Layer 4 of a small transformer language model trained on English Wikipedia (12 layers, counted from 0, width 96).
A neuron's activation on a vector x is SiLU(gate . x) times (in . x), where the dot is the dot product.

Input weights of the MLP neurons that the questions are about. A number n stands for n times 0.0059.
n11 gate: -27 -45 -28 21 -23 5 12 -9 -20 -11 23 1 -15 6 21 1 -7 43 33 9 -10 19 -26 65 21 -1 -28 -11 -10 -27 -62 -17 4 26 -1 54 -37 29 15 14 -16 -14 -22 -5 -27 -25 -17 34 -36 -1 15 -6 50 29 21 -52 29 6 -13 -21 -4 31 -22 -8 -5 -22 26 -12 18 -14 1 -3 -23 1 16 -13 -18 25 -1 -18 -11 -3 3 27 45 23 26 8 11 -1 29 -25 -40 -7 -55 38
n19 gate: 45 -25 -17 -25 23 -16 -10 14 1 50 -26 31 -26 -52 20 43 3 -27 22 -39 7 -6 13 -8 -1 -18 9 -11 -31 -10 -25 10 15 31 -55 7 8 -9 -38 -23 9 -7 -54 -6 25 15 -52 56 -23 10 -6 12 -3 15 35 32 25 23 33 38 -24 14 -4 -38 10 -18 4 -11 5 13 6 30 -4 8 -13 20 15 -23 19 21 -7 13 -8 17 29 7 -12 -6 28 28 -4 -30 1 -31 -4 23
n46 gate: 36 2 32 21 4 -4 -49 -31 23 -5 -3 -1 86 13 -1 -4 -10 -9 34 18 -32 -13 -10 1 -1 -21 18 -25 46 -28 25 -16 -21 -15 -44 -28 15 -12 37 -16 -4 -21 11 -7 -37 -48 -13 4 10 -4 -12 -6 -32 11 42 -12 -7 6 28 -22 -3 3 -21 33 -12 -6 12 7 -13 18 12 17 4 40 28 45 -26 -49 -8 11 -11 -3 -2 6 -34 -6 -6 -3 5 54 -25 -9 33 20 -9 1
n87 gate: 8 16 -31 -24 -17 2 -51 13 24 -28 12 -2 24 4 22 -8 -5 -16 -8 -6 -23 -36 3 6 14 -19 -32 -33 -20 -42 32 -27 24 -33 -24 -6 9 5 16 19 -10 -22 -13 53 -43 -17 -9 1 -16 6 13 17 -12 26 5 22 24 14 -3 53 -6 -16 59 12 -16 30 -4 -23 4 -20 -8 48 41 -3 -28 -6 3 -26 15 14 45 -23 25 -20 -13 51 16 4 15 -11 12 -9 16 31 -28 -17
n96 gate: -19 -49 1 11 -16 -7 23 -29 20 -4 -18 48 10 -39 29 -9 54 57 -9 -37 -11 31 31 21 -3 -2 -28 -37 8 -35 44 26 9 -11 24 66 64 44 10 23 -44 -26 46 -21 18 2 7 26 20 50 13 27 -17 -24 -14 -1 15 -5 -13 18 -10 -29 -43 44 -10 24 8 68 38 -19 7 -25 -2 10 9 8 31 9 -4 34 5 -3 9 -27 18 -10 34 7 -12 43 6 -2 -4 -4 11 4
n103 gate: 17 -2 -35 22 -43 -20 -9 -7 -16 0 -3 -53 14 9 40 -35 -14 13 2 9 -12 15 2 28 9 -25 -1 -45 51 -25 44 -27 -35 14 -37 29 27 22 4 22 15 27 -3 -2 -15 14 20 -10 9 -17 31 6 11 -26 -14 6 -3 -8 -10 -47 -13 3 -19 53 -9 20 -9 26 50 -27 -26 42 2 72 8 60 -5 1 31 -10 15 6 -2 20 -34 -6 5 -59 19 -4 -56 -7 -35 13 22 26
n110 gate: 15 -12 41 22 -32 -9 20 29 -10 7 13 4 -2 30 -4 40 -14 -13 40 32 -19 -10 21 -12 -41 17 25 -47 3 40 11 -6 20 -54 -49 -10 57 38 10 3 21 -9 -32 52 -37 -16 -37 29 -13 -18 -21 7 -6 -11 4 -21 -43 11 14 -23 -19 -29 36 -21 -11 25 -17 -23 -26 32 36 38 34 24 -40 2 -26 -31 9 -38 29 -54 45 -45 -2 -1 -2 39 -44 2 11 -42 6 51 -7 24
n120 gate: 2 8 -36 31 26 3 41 -14 7 4 -19 15 3 -1 17 8 -33 5 -7 25 4 -19 -19 28 4 25 14 -11 44 -3 -8 -13 8 -3 19 13 -24 -26 7 -1 9 -12 -10 3 32 -25 -41 8 -45 3 14 -21 21 -35 13 -23 21 -10 17 42 -47 36 -23 48 -34 -1 4 21 -30 13 -5 -2 -5 1 -11 -25 22 25 -2 -33 -41 39 -3 31 4 3 28 11 -21 33 -8 -19 11 21 31 -29
n181 gate: -20 -10 22 13 3 -32 16 14 11 25 -46 -11 1 9 -20 -6 -22 32 1 4 20 -7 -24 63 6 51 49 44 -45 15 -32 19 -20 23 29 2 13 17 -30 11 -22 1 6 42 7 7 11 21 -11 32 8 -8 10 -11 2 6 13 -19 -11 8 -13 4 7 -14 -21 6 -57 -15 -7 4 -12 -13 -12 17 -43 13 17 27 5 -9 12 -94 -16 16 14 -34 -10 -5 -45 -4 -37 15 30 27 -1 -4
n11 in: -5 -2 -29 -50 -9 -27 -13 12 -3 19 2 40 23 15 16 -11 2 10 0 -17 -5 3 -23 28 12 25 -42 -12 -6 -5 -27 -26 -12 -15 -7 -30 -34 6 26 -13 -28 -1 -31 -17 -30 -21 19 -24 -21 -6 -13 -40 13 43 9 5 3 9 1 -3 -20 13 15 -10 -12 -11 51 -35 25 39 -22 -29 6 -5 9 -29 -3 11 -18 -1 17 -1 -25 1 32 31 56 -24 36 4 29 -2 -34 -23 -36 26
n19 in: 2 28 38 49 -20 45 18 -7 19 -5 -14 32 10 -22 -14 15 -16 -4 -7 5 43 -1 13 -25 -7 7 15 -43 -12 -3 -25 30 -43 -20 9 23 36 -1 1 23 4 4 58 30 11 -21 -16 5 4 11 -33 -14 8 -67 -3 10 -48 -3 -28 -40 -20 -11 -22 19 45 -18 25 3 -6 -1 -12 19 -18 21 14 9 -28 -34 -15 -13 30 2 -18 32 -25 -9 -17 17 -10 6 -4 -6 -8 65 21 15
n46 in: 19 -19 20 15 8 12 -12 -19 16 -27 -1 -45 21 14 1 2 -18 -3 42 38 5 24 8 -1 18 10 -9 -36 38 9 -24 -7 -3 5 -51 -49 -12 -5 39 -13 0 -40 1 -5 -48 -40 1 5 -11 24 -18 -1 7 1 17 -8 -3 -8 -7 1 -35 22 -50 17 15 -41 -6 35 26 26 -24 8 -24 21 -10 44 3 -10 -6 -7 1 0 18 -1 -5 -9 1 17 44 -1 -36 13 13 26 -20 14
n87 in: -6 -27 30 31 -23 -28 22 -26 -6 3 -36 -6 -4 -45 -3 3 2 34 15 3 10 4 40 58 -20 -8 20 6 -4 9 -5 -25 12 11 -1 -11 45 -7 33 11 5 -22 -15 -16 19 4 -28 44 22 14 14 11 36 5 -1 -16 15 -43 -14 14 26 9 -13 18 10 19 -26 -20 3 41 -31 -4 12 36 7 23 27 -14 2 19 25 -14 31 4 21 9 7 26 -11 3 -1 -17 13 -14 -1 -16
n96 in: 5 -5 -6 16 24 -39 33 -16 18 2 -10 34 15 31 7 4 22 4 0 -24 37 40 3 -14 14 29 27 0 -5 1 -12 14 -38 25 -12 -6 -5 -63 -21 25 -10 -9 39 -1 -21 -36 34 -45 -12 -41 -6 -11 39 21 9 -21 -8 -22 16 -17 -30 33 15 -15 -52 9 -5 -16 -40 28 37 24 -27 19 38 -14 -27 -40 -2 -42 -36 28 -63 21 -19 -29 12 -13 18 -2 9 -5 -15 57 20 4
n103 in: -43 26 16 -10 2 -55 -25 7 -16 -7 -4 3 -23 6 2 -17 -20 43 10 -5 -9 16 -15 3 23 -6 -47 -7 -41 2 18 -31 37 30 25 -10 27 -55 8 -1 15 5 -46 -1 -18 33 58 -4 -49 -34 -22 -35 10 15 -39 30 18 28 -4 19 -1 7 19 -20 11 -22 -1 -16 19 13 -20 -39 19 16 13 1 1 2 -43 4 -30 -26 3 1 24 -9 -24 -6 54 20 -6 -14 -4 17 8 14
n110 in: -25 -13 -23 -16 -20 -8 -6 30 12 -23 38 -29 -16 31 -27 -10 -30 -30 -19 -29 -26 -8 4 -32 -7 -23 70 22 -13 -23 -4 33 -16 26 17 29 34 23 -24 17 -24 -48 29 35 6 -21 23 6 -9 -37 2 -54 54 -20 25 12 -3 -33 -3 9 -26 5 -7 -23 -46 6 27 5 5 -2 12 39 -14 1 17 -48 -47 55 -32 10 23 32 3 -12 4 -20 -17 -12 5 0 -6 -18 47 1 36 10
n120 in: -25 -15 15 -44 15 4 14 9 -45 -4 -21 -37 4 17 3 -2 38 28 6 -18 31 6 2 6 13 4 14 -14 -30 32 45 17 -28 6 11 -9 24 21 -15 5 4 13 40 6 19 24 19 -15 -19 27 -18 11 -4 -10 10 -41 -8 -20 16 -26 14 4 2 -7 5 -30 -48 -25 29 -16 28 -7 23 5 5 -23 -8 -29 -22 -16 30 12 -31 -15 -30 14 -9 -7 6 -26 17 7 -3 -12 -12 -25
n181 in: -20 1 12 -23 16 23 62 -3 -42 11 1 -7 -29 -2 -24 6 42 11 7 17 -1 -12 8 -13 19 16 -36 -1 -14 30 9 31 2 10 8 20 0 -1 -25 -14 -37 5 16 -3 2 32 -47 36 12 27 -12 19 -4 -11 -21 -9 32 -27 13 -4 0 10 -20 -37 7 -46 -40 -20 37 -24 -25 -35 0 3 24 -1 20 -10 -13 13 -37 -17 -25 6 28 1 25 41 -17 -20 -20 40 17 -7 -13 -9

Each question shows a token from some text and the vector x that enters the MLP there. A number n stands for n times 0.017.

" fre": 12 18 20 21 -16 37 -39 2 23 -37 8 -11 2 -34 -2 7 -34 -24 -10 15 24 8 -29 7 -7 -6 -5 -15 51 10 2 -9 7 -23 -20 1 -25 7 -2 -20 12 5 -9 -7 10 24 39 -19 -25 40 30 -11 -24 -35 -4 12 -31 4 3 -22 -3 -19 -41 18 -3 21 36 -2 -20 2 13 -20 32 -11 -9 -13 -23 20 -2 2 -7 -10 -65 32 -2 -6 -14 9 5 0 3 -5 10 3 -2 12
Which neuron fires most, and how strongly? n181, at about 0.2

"anc": -6 -6 22 11 8 -2 16 -19 -19 4 25 -20 -18 40 -34 -70 -23 0 4 -25 -13 -25 30 11 -18 -4 15 -5 -28 26 7 -7 46 -28 -14 -49 21 -26 -2 -27 -1 -2 18 27 10 64 -3 -42 -13 19 -7 -15 -6 -1 40 -2 3 0 7 7 -7 -23 -5 26 9 -6 -7 -11 -16 -7 -23 -37 15 -11 -2 9 -10 23 9 -3 8 23 17 18 1 10 10 5 12 9 -31 -14 8 -17 -4 9
Which two neurons fire most, strongest first? n96, n19

" |\n": -31 -11 24 -13 -1 6 5 -14 5 8 -1 28 -27 -10 53 -4 20 15 -8 8 24 -2 -18 -26 10 -14 -7 21 7 -31 -15 0 -16 6 0 -10 25 2 -7 16 -7 10 16 -18 21 6 8 -14 -4 28 21 -4 18 11 20 5 -47 6 -22 17 3 -3 7 2 -19 -1 -12 1 -9 55 1 -29 19 14 4 -43 -3 2 10 -9 -26 -9 2 -12 22 -3 2 19 -30 -2 -30 16 0 -10 14 9
Which three neurons fire most, strongest first? n96, n46, n181

" A": -2 20 -3 2 45 -20 14 1 26 2 -1 33 -2 -11 -6 15 -13 -7 3 31 -1 15 -1 0 44 -7 29 15 -25 -11 -19 4 2 -7 -18 10 51 -2 8 -1 6 -27 6 10 10 -7 32 38 1 12 28 -11 -35 4 -7 26 16 -2 -10 -8 17 3 -33 -13 4 0 57 0 -17 9 4 33 39 -13 -2 5 -5 3 10 -4 14 7 -4 -33 3 -15 4 15 3 -31 13 7 -5 -9 -6 12
Which two neurons fire most, strongest first? n19, n110

"inc": -8 26 18 -7 23 12 -24 -11 -9 -9 -28 -67 -29 4 21 -32 12 -14 17 22 27 -24 20 -23 1 5 -22 9 -26 21 -10 7 -13 -19 5 -2 35 -18 9 -11 -6 2 0 -16 -8 34 35 -31 -22 11 4 -20 18 25 16 20 -18 3 18 4 0 -47 -23 33 2 4 11 1 1 6 -8 -47 16 -7 3 11 -20 4 0 -40 4 48 -11 24 5 -10 -3 -12 25 -9 -1 26 -4 -5 15 -6
Which three neurons fire most, strongest first? n103, n87, n110

"ron": -15 24 15 -1 14 16 19 -6 0 -3 14 -24 -22 -27 24 69 -18 -5 4 -11 14 14 9 14 -9 -1 -20 -5 -20 0 13 5 -28 1 3 -27 9 -1 -9 -13 26 -4 0 5 -16 11 -7 9 0 -11 6 -32 -11 10 31 15 13 -10 14 -11 5 18 15 13 -20 10 -32 0 -19 33 -15 -2 11 -32 -6 -28 13 6 -16 15 30 30 -2 12 -3 -14 1 10 -12 -40 -22 17 32 -49 -1 9
Which neuron fires most, and how strongly? n96, at about 0.064

" the": -11 -18 -2 14 12 -19 5 4 12 19 0 5 -19 4 16 -3 4 -19 9 -9 -1 22 14 1 54 -5 -2 -3 -12 -9 -12 8 -6 -15 -7 14 4 14 -20 -4 8 -2 -24 6 -9 15 -4 -5 3 -8 9 -66 18 -5 28 -13 30 6 -2 -4 9 -8 -5 0 4 1 -21 7 -10 3 -12 18 3 -1 9 16 3 4 14 1 -10 -5 1 -1 -11 0 -4 24 -22 -8 13 -18 -11 22 4 -10
Which neuron lights up most? n110

"x": 1 25 -26 31 39 57 33 11 -13 -6 8 -15 12 -11 -35 -16 4 -7 -4 17 13 -10 9 16 8 6 -4 27 28 -11 0 -11 12 -40 2 -39 -35 14 2 0 16 -31 12 8 -31 -19 22 -12 -4 17 -19 -22 -12 -19 20 4 21 6 1 -6 35 26 8 10 -2 -32 -21 -20 2 38 4 5 17 -10 -3 -10 10 22 8 -14 -25 12 -22 -12 8 -1 -1 14 -30 36 -9 43 20 -43 0 -32
Which two neurons fire most, strongest first? n103, n19

" ": -12 28 4 -14 0 -18 -1 -10 1 24 4 35 -17 -43 13 24 6 8 -6 3 20 0 14 9 5 26 8 4 -7 1 -2 -10 -1 -5 3 -13 -5 -3 9 1 4 -8 -15 10 24 -28 4 -33 -12 0 2 -21 -18 -1 2 2 7 -12 15 20 -19 -7 8 20 35 10 -7 17 -2 4 -5 4 36 18 -8 10 3 16 26 3 -22 -27 -1 -10 -12 -2 1 5 0 -4 -10 37 3 -16 -13 -5
Which neuron lights up most? n110

" significant": -5 -27 -6 -10 -12 2 15 -17 8 11 -25 9 -4 38 20 -31 0 -28 3 0 13 32 -23 -3 -1 -4 -21 -17 0 -31 17 -19 -42 -31 -10 24 2 -2 -6 -9 26 -4 29 -27 -6 8 -24 -13 -5 -23 -12 -62 0 3 -10 0 -35 -18 17 5 18 10 7 -4 -6 -19 -6 7 -21 8 -16 7 19 -23 -2 18 3 -7 12 2 -5 -11 14 3 -8 22 -9 -10 16 1 -15 -29 -4 11 -2 13
Which neuron lights up most? n181

"am": -19 4 -13 -3 48 -31 -20 19 23 -2 -14 -6 -19 22 -28 0 17 -2 -27 4 -18 -13 19 7 -32 17 8 -9 1 -1 -14 -7 11 -22 15 -32 -11 -27 -2 -12 20 -31 -9 -29 4 31 33 -37 -3 21 -11 -24 14 -8 9 1 -11 8 -9 -3 3 -12 14 4 -12 -5 2 5 -3 7 9 -54 3 -9 -22 -5 -10 -1 22 11 6 6 9 2 31 -3 2 6 -7 -39 -5 12 -7 12 -14 -21
Which neuron lights up most? n19